Layer 5 of a small transformer language model trained on English Wikipedia (12 layers, counted from 0, width 128). Numbers have three digits each and are written without spaces.
A neuron adds its activation times its output weights to the MLP's output. To switch it off is to set its activation to zero at one token and run the rest of the model.
A neuron's activation on a vector x is GELU(weights . x + bias), where the dot is the dot product.

Input weights of the MLP neurons that the questions are about. A number n stands for (n - 500) times 0.0018.
n1 (bias -0.083): 399425455485488479420447496548505539455417570591493542340451428357513432511510535535517568590554544477477498511576509474578577517424478511580572655545505513476498451464469483460529481622559443559495373518385488575566512495571517500491442652595524544514450522529560537500408470482505572500550614521424544496476370627611671629507469606508556547361454557541502392567509407754449515531498
n15 (bias -0.032): 433524683564405281352460359396410589458515604583500403415334527500473466553283543531447743370679420394332243326814420212537461515567687571457543570327370381600538523477578146394417504380767570577638605313355378257380532462531317637319505396507354542435518224473374478485661493403468607509537528451578273392480503624782530586417548482460576265487514455351558389500310531576494534518633
n39 (bias -0.063): 503478637382492341463606521639573458638451416326512489419507562456626401619386458554554642358474723571433496733901585554017465517636356509553569476417471318606331336418676467383626363514491525464652599406597437588443573824622420575566166407362574441874346636482400630653503565638504654623461455782247388682421362561700509457516310734549552527410339548485535532251398613598468460433634
n53 (bias -0.045): 385615331438604545492597576237590902481369527406718455704455289428393645451500735450500815496363504304491691596900687418480486407721512468579552560363387280640610504561472716866545675400600506686297477452496399561316337673648418427418562378606686528801472528381496395382536614718439794416440470452514599538507357597684526535414504449486402559444566619442520434349444485588551512556313
n72 (bias -0.031): 521413446648369514397284585644393437646565326344355619286446674556301636391583524500349505581488697223431283425491646361476460470413517620445630508562402688394492437724496378411235561692341641689731541777589508566660696441565616706495442587397195397381602388455777535731645563417384389575391408664548364358312666324535595397704562488318462588525456670571332326552391492596530359273487
n104 (bias -0.020): 365586573530522289349586755479401509667535555632581523460500564461554506433625538506505593489614402481652453423669608617416350377507521726503852494475634346542567655656482568438528470537749504435412573519519584579603578528535479483231308427395507524518593362456608547453480495372471698542502365536533467475533512434506598635531422405604534456432509414607500407418426639513509781545673
n106 (bias -0.031): 407393558679419385411485422720460587706560340528457337500411903560404370541403705384373710277531551491517462614974416440397398526584658435651500601239436323488496359682500551545275439440678474664675679527346376375252881441404577665347521513480459583239356391401486550427634466680451550743562508341465571519545493527567728610749467608529504617374588511575544395500508531579660450771364
n172 (bias -0.043): 356669424585456362266489589633330557440541435388322752439723521626631283661650359340754394278391697532419547626674388521479470415392737577739488457255443500746318434611362403643360466529606674511199716298434696478614395566532609626709424704384435478659678510484509444389595547512727517534553736424611291648342486662451704679591436476694472750545637559578517419383538433618579712652724
n294 (bias -0.062): 565532714623491397394249512619491660256677403423404776469442604409533455661617517798317642463517518639551367569524474406469454629414593683520538571577614519412545405327581459587446374470552336416425578670628526158596516423416531817458320590769500243392636137508639790592464344313481403525690483539640225533699562372492446440666438673758676745715513215424526373311556634603438723744631
n343 (bias -0.059): 472526594336600550342424500541496767306492298413656686529666540439615653312672657445697530458576533517568710336723601555235514834401504536428582538566600379540631467496401566675564420461478449810410431374496633602631649442550561400577531267449407335693488412474443612669593724371425706453393614608547366292566584435592550392648739429432654362225277444756457500393464567571548324264641
n381 (bias -0.029): 333529523578756380416540600434503560311531516594590617443548576464599474435452490432690736520431769577496431351675574561672278410531713718445810458411471408355489536537666464575451589667515500503430591660553566639460538412445710336475527374480576518407387453309712536435600311530361517392626448459488547412294531419437635560690645415644471460455369586649628466475374570545477623473745
n393 (bias -0.042): 412553471641422207231258400625698543697318588487523317623351376457284512451429496491504472555517859233519208197402537548725707472602469495528545464536500471407477587492314422675579320472591671342558506443896140500661407536518688373251409719513573376614562332459607334560651484521490522807585579724672386375701574490343490385446398350223500201585483373419283492553368447578401527469619
n446 (bias -0.049): 387477449389561260492504420525688597571389251656654425400362472471513473514743570641641652604508569353086284380732440356169478650617474443526555443125303351496359430526437513413540308445409482556483428341450416734520666979609422436530257619430255485623387553519583361310428688569587487534342773694429464686401626408319521579612420518496374360264578652451488699342400547562566324370734
n461 (bias -0.057): 281569263411655322343341492689505775540448457537720399519465327445410530537300495598390675558580423272202539634764343573472215534707301563412656500253315158500505558416484437213667449701712540570533483707538561448751558697703396259455488571637598259730598538357741288402632637500577603538480487646445431540691636239491439697830599546634469207680327509608615436483175448589556233151534
n485 (bias -0.050): 370558278421526388422586342458597628500488399484683312414578551356319492384700825522436598690259483407429538442689669362579206461650508697344639523510426366550682638665719509644379451500473635614622316644690396685448767470650563548291666605512262300773496447307600351670441629698418462616628402636486269449360486445572467443606479562314640488314646531444614496542100643585596640289504
n499 (bias -0.026): 556593477782458636549525522496382554462511644488479599542670447553225549405694504487420440439278371590526456340451597319742468466308843664453482580661500509238508936656521517796523332631526477768443393631378407463330410317422575565249547420433567447680629338631522767707560419747319512547433527554691460679376393503500412509504321363428526500613618650500619559489736672612473644428433

Output weights of the MLP neurons that the questions are about. A number n stands for (n - 500) times 0.0021.
n1: 709674495564486510516591486454443560476637551612552457704555492677520590500431464492460558508451424569521555426468538454454502432478515631464677257424455467522602566486505471405411537367479585528523524505497500494383472481435536480556503255435471429534588472424417451529591587558494414510423424534550520488447521328428313392457503333451376463624537462449520498421536566592573515569553
n15: 470500534592450444520417264556492617413546547398581526415415533484420681505601622292344503666483417584434557424522574575388332393605554486357465453526610477414393472467568460561556338482613414627484489518470668346558545376500366577417343516419556375585398511449375580673540482435555544406497576440402500404457542457503502508414540406619551347577481540470420582407408528600301461450568
n39: 416481591543581538450554554492468581524420433450438480483611470480532590533489527515515451588595375530564387624520487476413542482502512490587527542478521600533559417635582559609375439477516522502636462441492448634488558509433531423613485414507474511683413447541508529562491474472448467489572397496364448444518487468597425504405557544509419581540546443426578465475537495548464474458611
n53: 582415425546520503527603400487489509411578512481488449553472609485403382612631423670457242634565380713544507623451688421570549604651277420555552513528611577608539460649403559455385565482570513364469355545530340382602582412572421509717596419583472439610678569637394430646527665658366529447452512589351379509319500576439521426383315550620655539460485416599665471515375528516527516567484
n72: 555462465395268551452414457595370362529583404374494517496394467614327613325591539348374403362484360374513490337392619512553539535570416453406451496660522477541427378525404609480319440540410474514534354789527693653532696534536485637557485558464429564530622645375595648466680446594510443399455329407449531450406510451526486557584465565407505601493375500488243396523404427574443451454522
n104: 451435504545528555531465529490521360564543493452507494524502551485507470540449432637416397502522502561547379515461535663593549087479452401451538498606554564491571455552490482382624475505386454472409437458540511572539449574556359565446558506395470567445511513604486550585466267472682508502440388507490480406673534486511529479581474548536487559514500521535509522565506444422480566608532
n106: 477622414390481513370621554591500599621573459605406569480500441532340607537377566328320625458444588514636473442414431378441538661398364445486406610404535339374385363491390497492562611457513510419599528676475612525539604561374694463315321655487563402478531486393369379557622477324515435420495537494466397630651459514554545536447515473475582576559599517467542599600447548496486479545740
n172: 427348400526483608537401602366559450626390528674437448476588639503740369495542533316446385488502464547519477556503404589600573479394457564546366494530536555611482581445447594404521490377568389458482486510495577581359261253461530536546523441548600462539456440460665422442486495633481421428478521441507485633503595540505480522414459417472575552369665449554407582432572460630434475487484
n294: 287474522613519735510557365400492363619488527660532346539503561515422392400670705369538394586365790529509434450521552474540480437564578527495407440608403445635416387439604583500503587500508424275500475503573420642419446424497525451485517558529344626555608289371383464305392443488343487580657565437522630571518594478649586483569449454385467608388468494486589375514609411586543446368488
n343: 484441445374434418478429543542563537284457423323463471519596442559530408417628574534414503584394474641579624309586524555370472621467432652515503449463525538427662520585330618567689446520587425658449365466409635524566599545485585334535707480464595322697412527653488457626564466537513629361368608477624638429687493528462537374672752452557476564460503428572359638622546547655460546372540
n381: 406380461473586561460503495497534514464511580480569497492508542461587495495369473503485584449556661580500568526564661648538426047532531517441602504579460532426486433478577483432514396458379471424481493523511539518379527541522505203563555520455528581392413533472503613540486025559491510377533366479373534419492463487466525486523551545571498525462519674489570548450478486478466553536612
n393: 585388569647495373482636630503508522401507449488500487475427465478632534597355503472453360411337361519350717571528420372516404440591647447500456453531422564561541344564432582462375605460556567537481591410417581497493548389484559302666418661497587503535544464344614520525584531669590654434375537533582771672497440569386565462576514574540566533402541557603582558447431389507547503633492
n446: 490557404527521424449545563401479454644444527509508408585423404459514588624516343495495680460422329601520579652500461699607420630493567522581555482653452411432473554440629478335582472451563540520558512505462400470323494556433484386649630586507549456390595543506672393573488387320600426527568345303485466541450465523552457401520497603459533456475421570572247327425532539493596383399506
n461: 289484255341503508447580540477445500575434475481525286576430422554557623618533401659442521653255242587519508410548404478646320660600304342563492487585387439573561671706534544374735513633606574568492410497425755516519512507504291227500545587638449424514655382422732503403407646702788424394413474422577467511582517389639451577684549551600474366564558463742311557438365604577494414294555
n485: 324414460394627588529481490497620510432605390435516338516556621461448432414485522393362406659421242543425482444414547448651434615470463520511503486349537308475487821663519377326618594491449572353496506346549617438336397314561585464541528638414533556715708574517467379609327458374401445443603410433367259613527487605638559379417301531421563598485591503519674452775520478539585556431527
n499: 579423444538422446546472495412460537435524516593468740478489351540548351545488448475515472525479534594608457770438465612445363515419495484467486529574558469428647415575507603402481352373610451361458429453495663565581520391679741500467396489378624436563564397511439550601458475557422451390542365563421521438421494485400508483485574418464536545465503454387413616393576427579474698553511

Each question names a token from some text and the token that comes next. It shows the vector x that enters the MLP there. A number n stands for (n - 500) times 0.021.

Then comes g, the gradient of the next token's log-probability with respect to the MLP's output, scaled to length 1. A neuron's effect is roughly proportional to its activation times (output weights . g). A number n stands for (n - 500) times 0.00082.

"9", then "02"
x: 487477501487462528494487526498525470499466527511479514467492502405500484470488495527464470497485508483524518488486521522508524457485510515513520650527513517497510489503475505492503517569506461506483463502512494494517482522501486524492492527486528540493504485484499537494468493487492509497510479495486507498515475536506561553489500495510496510496510487522500482510529476046479531510489
g: 449512571655529372458358546531478309451505679351370526393438443629585255580409243550554473488429446571593635478601373554641464393646491274434679561500489590406571607528510307482564474626745379525578564334464567605494346354666417590475389453490360493574632454624399493405537516651498497722466403337492317562319499624717382640529485413509441351483312732467494429534290619500593440607544
Switching off which neuron hurts the next token most? n104

"ess", then " t"
x: 482450490480500516497540517502530531515449479500511503438477483414515490531477493513477463525483498502512505502536540506501525508495501502515445643528489504487495491521500513496524482562466491515480453483507498530509511524511491499513496509498503523520485504512511536509490478522510532503527498477479549512497482555529532530479480526489522511480503482515500493481502442055471516507495
g: 552584545607543505708552604301461470428768526394607448783487485559594515519517411510623293425645330372331578516379361531342440501402669520412524174412386482581323537492397354474523560403276511382367632486555361453370538340571262546536486558430534545429694554479353544385594604588557439480355454565345470463431625390402417317487473390607395423656566419412414548510525500247611481522519
Which neuron, switched off, raises the next token's probability most? n39

"h", then "ar"
x: 485482480477500519448480471533515495487445496505489500441499479435499497507498506477497471523503491500477486486473461506485527505488495499507436609504505505492475485490467498471498476577509473492498492477493488519534533511512496503505499571488514499490536503520487490482477498487526521500513530482486517491508516561472571554510497521492514479488497498533505500503476453048478489509511
g: 369370548687291528492550439594525521278535594594505532470607372410435443614384455529247532539421446441383555590497574545620509336589355525637523886610585458544504587412408419460341578497603613573608473391332502572515552499498383610499483505536526427488316445344310604443469501388561574402424539684481605675459261424338327557783411770600664482602532451586542495468571436615644508678572
Which neuron, switched off, raises the next token's probability most? n446

"u", then "x"
x: 491470488503458501479493538475516445487445537501494527442513498444496472481505509473493467512509511499494505486474522482509521474477502506560427649522540544475510498509515515485479484573477463494474475495488484506494482484513535523519510526515489535516533470518489533492476475526502481493514494468515512484492483534506546554486488503528513524484506511511480502522508473065459491497530
g: 408630312601486637394608657464302411180606517507522593506608558706503523475412421496794485370555616627419635561498498433478405407375457605337608381450412354669431342582492461545472446501476845631504580523622576546399384397453544415500532455491517335410594652519297754531627471663296311509623536477513422490446711334375439530618539560585539510548478543434452434456595501383646434396514
Switching off which neuron hurts the next token most? n499

"t", then "ill"
x: 486499466471523528483531513489524520506440483505494506462480483391484504492461508494498471537510488485496488477519513529514512493489506492538416639509497528478511471500491524492512501559482465489491458494508530524490459509514496489513491514481505527527499500493499500482494492492484535500532512461486530507469499559480535551478484513499509489494511505531492482518519482058461507492492
g: 370665387498488414328605457498613501402305574503505602280513495311549500448563395432732543595483725518368322690469399451517469240395499513520540609546417406508496608400374452422298464622650674468540455516294525674585463359442595479495336466552587425421495546331496503333497336374367527373723476565702375475469425495485628647464529567731479474271523573518585573621563398672378392682498
Which neuron, switched off, raises the next token's probability most? n53

"7", then ","
x: 488489502478485492489482514504530466511452519507496515450484497432521498512501515506481489500501490513517486502510512519503508432477479498502515644506510499489500499519490497483515495581518480513493462487486516500518494518523482507501493529482506514507504503507501509506462477464516521475492499506505531500516491535497558555483508518495516516502510483514498490524503474037466506502505
g: 558656566742418450515626393437433375557639435599466599602503743325628400593539571539539387492383449572575492396513523446424506456538606570437440432693627472592686447546536491621382394632397470386425385626738473548596459424574374499569389448359438515543456391513285573477525370772540369592531399649586631575481415480447261307513631684407482593725394646514312586710354476459667682602533
Switching off which neuron hurts the next token most? n104

" as", then "k"
x: 492465490496463495511476509505516478507471486490540497431463492443517510522496541493492477489518494507524519521523510504482514527496503486502498637508502482508492516475511519510480493570532459523524455491500481486490477495491501511474509542512499533489507497492512498497473489526498517502503491480491518496517487547518548546480506506515520505491499533497497513525496458040459510508485
g: 583569468679564511594399523387321441539671543469616440765385313689458651589497554536592629506775355632653556511396431437525446428467474464416419295517604525619415525571536589524506357388687600367597636383426468460424453604444672345450506452558431455479559623492544272523503433656557433449626487356393603438495568262441404349674619325497386552601459526376621616495621746267516671535388
Which neuron, switched off, raises the next token's probability most? n1

" of", then " s"
x: 514480491475487496536491492494523517487449517499504499436484522411501470499499508504517466508465495504496484527538500504489514503474478498521507628504493525479484475508499505461482492559491461507482460492511499516492505532534479508501473540488501523489518522479509497494490523521521503480495514486483518497501464538507553542498497512508506504469509499512493516515504454040479487494476
g: 289441677502462490300524567561719493541467443456507649648418558675463395491421531257291401508469548716272464318420457626343292485593641568649579453640808523583548382545539681413569485486519537452674375434534504443518542672529501504601251590445638488526614575592512329543348470375484335559469427457457430592403393500421526495504347346613614417470646418637409381593496516417428293556616
Switching off which neuron hurts the next token most? n446

"m", then "or"
x: 489500491483470502472497485516505492493463479488511502463465503404518504491458497480481477514519510531499475488492526511512508507479483482509431660509486510507479502484493495485498489556502461511490465517517546493508499516504509470515504521503503507514501507496505520516471480485485532479520524508511516492477493561497556523474487524491497491498496491524500510517504461049473493483471
g: 599566622382570645551628440484475466497705381561439482650625591788627567571537462416598460390501336470658629499586511448505481541729542423422356027468531559575541590520494467549505573276507643340425592425531468504468444458451421545506534305451655387492489506517456394671559505402556422360549461385429465485584564370530262335462541393512381579571546320491526597394531488099591372527546
Which neuron, switched off, raises the next token's probability most? n1

"ess", then "ion"
x: 497420500467487520487521510481554512504448497495523520446499489428518487515469478471485451507448456503526534534563541480508537521503522487526444638535524520507503489514485511547504514562441489517450446483532513518532488477539520508486514514547522538528473488525511526519451468538512520471514522463493516486495481568516525524476496507497494514495508508530508505483488420098514545526484
g: 525529435423567591549490504607503551588426458503604392503386505632373614709242541316446552579411634410694545648542533627412524358469390485446533360576604452534489536414610549424650546295327524395559567442673496607416547687596385460589469444547536445603422777487556569260450464669639398658466517539695597648672560369410521552463619397774578456701558740500357656541389627338545374542444
Which neuron, switched off, raises the next token's probability most? n53

"g", then "ard"
x: 497516503493492514459509511517517484490436521501504502454496462435507503522480502497500497482514496514517503511509521510519546487455504506519411642501510510510516500503483484490485528563501479538475493495501514519508483502510499497496506509507515507506500508506495507518468473500506513443515511454490513532521461584482543562484500494492518500500519475508504521517477448059513515549528
g: 768342448513470496297411558311375426451272456458537644446540375392511562280687476472593615491525393460606382542459355418400530446376466477484531653636303428522582327620568626443550429547574584347374424548365526410435551313689582654411564457480418623392485372551452527386405200432476370512571493570388477376471322646596460499629572556302686594354631508594334567346542542667444409612612
Switching off which neuron hurts the next token most? n172

"us", then "es"
x: 468480481490473502538503508509520494507454482476521488432453510415506490485499532509469454544494513487541479512485513508507499465497507517502449627512486489488480521541490534510489495595489449513515462487513491511493505492487509518503502532508505515514498528477516503498451498532499504508514516493515530504512464540522550548488497529492496510495505503508496509524485475059489474463455
g: 310493507465381602468503602521555543521571529557543558487239612577468408622351525482428471346479485380381447420644631393491606669319551539573515673503565431354572398550443578393564535488630405390539394300523402475604439762509415608369538703381233360560638571469546521283512472522637431360520382478579472681745372419660524447848516600557406549444544607338580586696580396570474347440585
Switching off which neuron hurts the next token most? n485

" L", then "ist"
x: 475480488465491496472494498509515518494452501509499507455487493434507492509496488511486492506506495498477498494512492502508504521512489472506474630508494492495505501505496500471513496590519476507506445503487511507514490524514493484508516537531510502495508513497526502489479497491508503473525509486493524493509490528506536552517516516505497488503495514520498492511483465026467489484480
g: 597602468518680470477397553536562546522442352482240408393510463587309537626441558502486549485527516394398548548693415592456296651586651474529699530373492483523664332527576513381407290368496424656547470638530500572603496605582665494444637620475584454435710497501709528608416674759426474653347512523394311520414668548410685742648559607590380515315532527663592500700478534557678517491665
Switching off which neuron hurts the next token most? n461

"L", then "a"
x: 469465477465498497477490487527519516500451499509511509450494484449516497524504485515492498504505495501472505498504489503511483516523478484497464612518478476484497513506512508459517487595507464499485451504486511511520488521514488495514513538522517520502504516501519505491492502485515503483516516486495523502512501534500549559513521521497499503501492509515508502516504474030466493472480
g: 602575483454559401392570566388495447666607552629611475632653612478605646487433523586413478587393678490382464503493579433522564653572305519412513392624298504355459561620312447398687627462501628582602652386614686232495600612517343542440402494400528573697485625647290561493556531429432559500609231557605426461671551181491461411420382388337520636663636281536508582624423535433537433432492
Switching off which neuron hurts the next token most? n461

"z", then "an"
x: 481488488472492507453506510470538470530423523512510509463480477425505475508491521489493466518500518498507474495471509495521525476501481483514416639537501503475508520513494494504501511593489485496509459504481482505497478481514505504493513542513502493528512495526480507517483475495469519484508498500501536521490484538506542557497498501510521488504523503503490498518473481054486483491519
g: 351372485331394426467445430627615572458245576467494506416369464241519399385542624588484538500498572564383507530556452442534591679282441452572540923435445486459416554434388510344549439600649392511528301441553462563489546504671579456462483754483565559571452457507559473504331487463567679493528677570364507532585367663611823664372461603455640535367455473463526438502514390830431611569464
Switching off which neuron hurts the next token most? n1

"i", then "j"
x: 492480488519490521473502507496523484470468503492495521454500475429502503522498505495484452514492505545511476508463507484515514464491509511514441650532506512496513503507498510512507489594494467518484449529476497501509505491513534492516507542489486509492504500543491509528468488482530484487515508507478528503461503557483547544485509515510531523496516503503492497504513473055456509519482
g: 619552304473325594553482620566473465569382523515585421685643606447484585546593347199769512552453424558456556444574546558742642361374712599388516503603480338399514379468635459469337502275446443527541539564303572678500549370494621429360515575505416484448674488652376495561538451677443280388337390337575394325488382443433571564639532419629558521332711529466376416541618448548327603503490
Switching off which neuron hurts the next token most? n499

" an", then " "
x: 509508503496505497501488516506502499512461521511490493439495500456497479497486526474507490499494492517493495522504508507514524493496486490525475651500505496505472493490488506510498508582503465509495464520467494510493490492502489503486510550495518530502506488490488502511490517495491528493523526476489481476505499517486550542495493512473519492466506517495516489506495458029496499485507
g: 415438437469437430430475424495529417547281807487552506312425349258522434542501403492598437520406727495446433462611589568503595473434488523695696937536517445420533546567477471460540378713582469551480272405455440502552550469508456460482558681409453578514477537624559582454342439486460446594642463424441539501544391676662749775591550680384577472370384528575378384577521410756388511424444
Switching off which neuron hurts the next token most? n1

"en", then "ce"
x: 486500505481503500494498529493514473492455509492512512468512513436511489502511507504518448499481478504507482490477503508534518487490516520519426657519510508480490507499499508502513532577478438533518462517488502506496479498484513500498505530516539514514502496498493513503475495509480536520496468480480520480508469545511551567484492514502511504499493518502516475507497477050476493516505
g: 605490437490585364501681622223284461449639629347482512622430444438338443584584523533521388560600432613558477603357352382369551549563581635555435435681525602533587335583503463272521613430453638341460674586527539464374495522602446507381585344538490355424469511516303613359674554891728572623456571408371474451415509595688514520546581554263464422531333449328527514394439541486362628476467
Switching off which neuron hurts the next token most? n499

" m", then "ur"
x: 469493490493494520472486494489512515484457494501496483462481491436503482503497507491484498513518510513485495508514510503521523498511487498513448644511466497525479502501499505508501495563522483526505467500484517516504496496504508469493521537517508517506482508500491513491475484497490534481523516471497500498489486564495557549491504521501493489500497496510512487519481454032490496506487
g: 684351490519636502569674449647613459506440521643456391448509679504671349478280386663545383679355437603617645462593612723500468428315493424660552748608498661449487490596368527494335433584546363619478421451342436341449607441470377581664537517644413393624392428556426381422399546545608587452672473287373540597398421522567735690364485470586643548461461412402610397371651457623380468583524
Switching off which neuron hurts the next token most? n53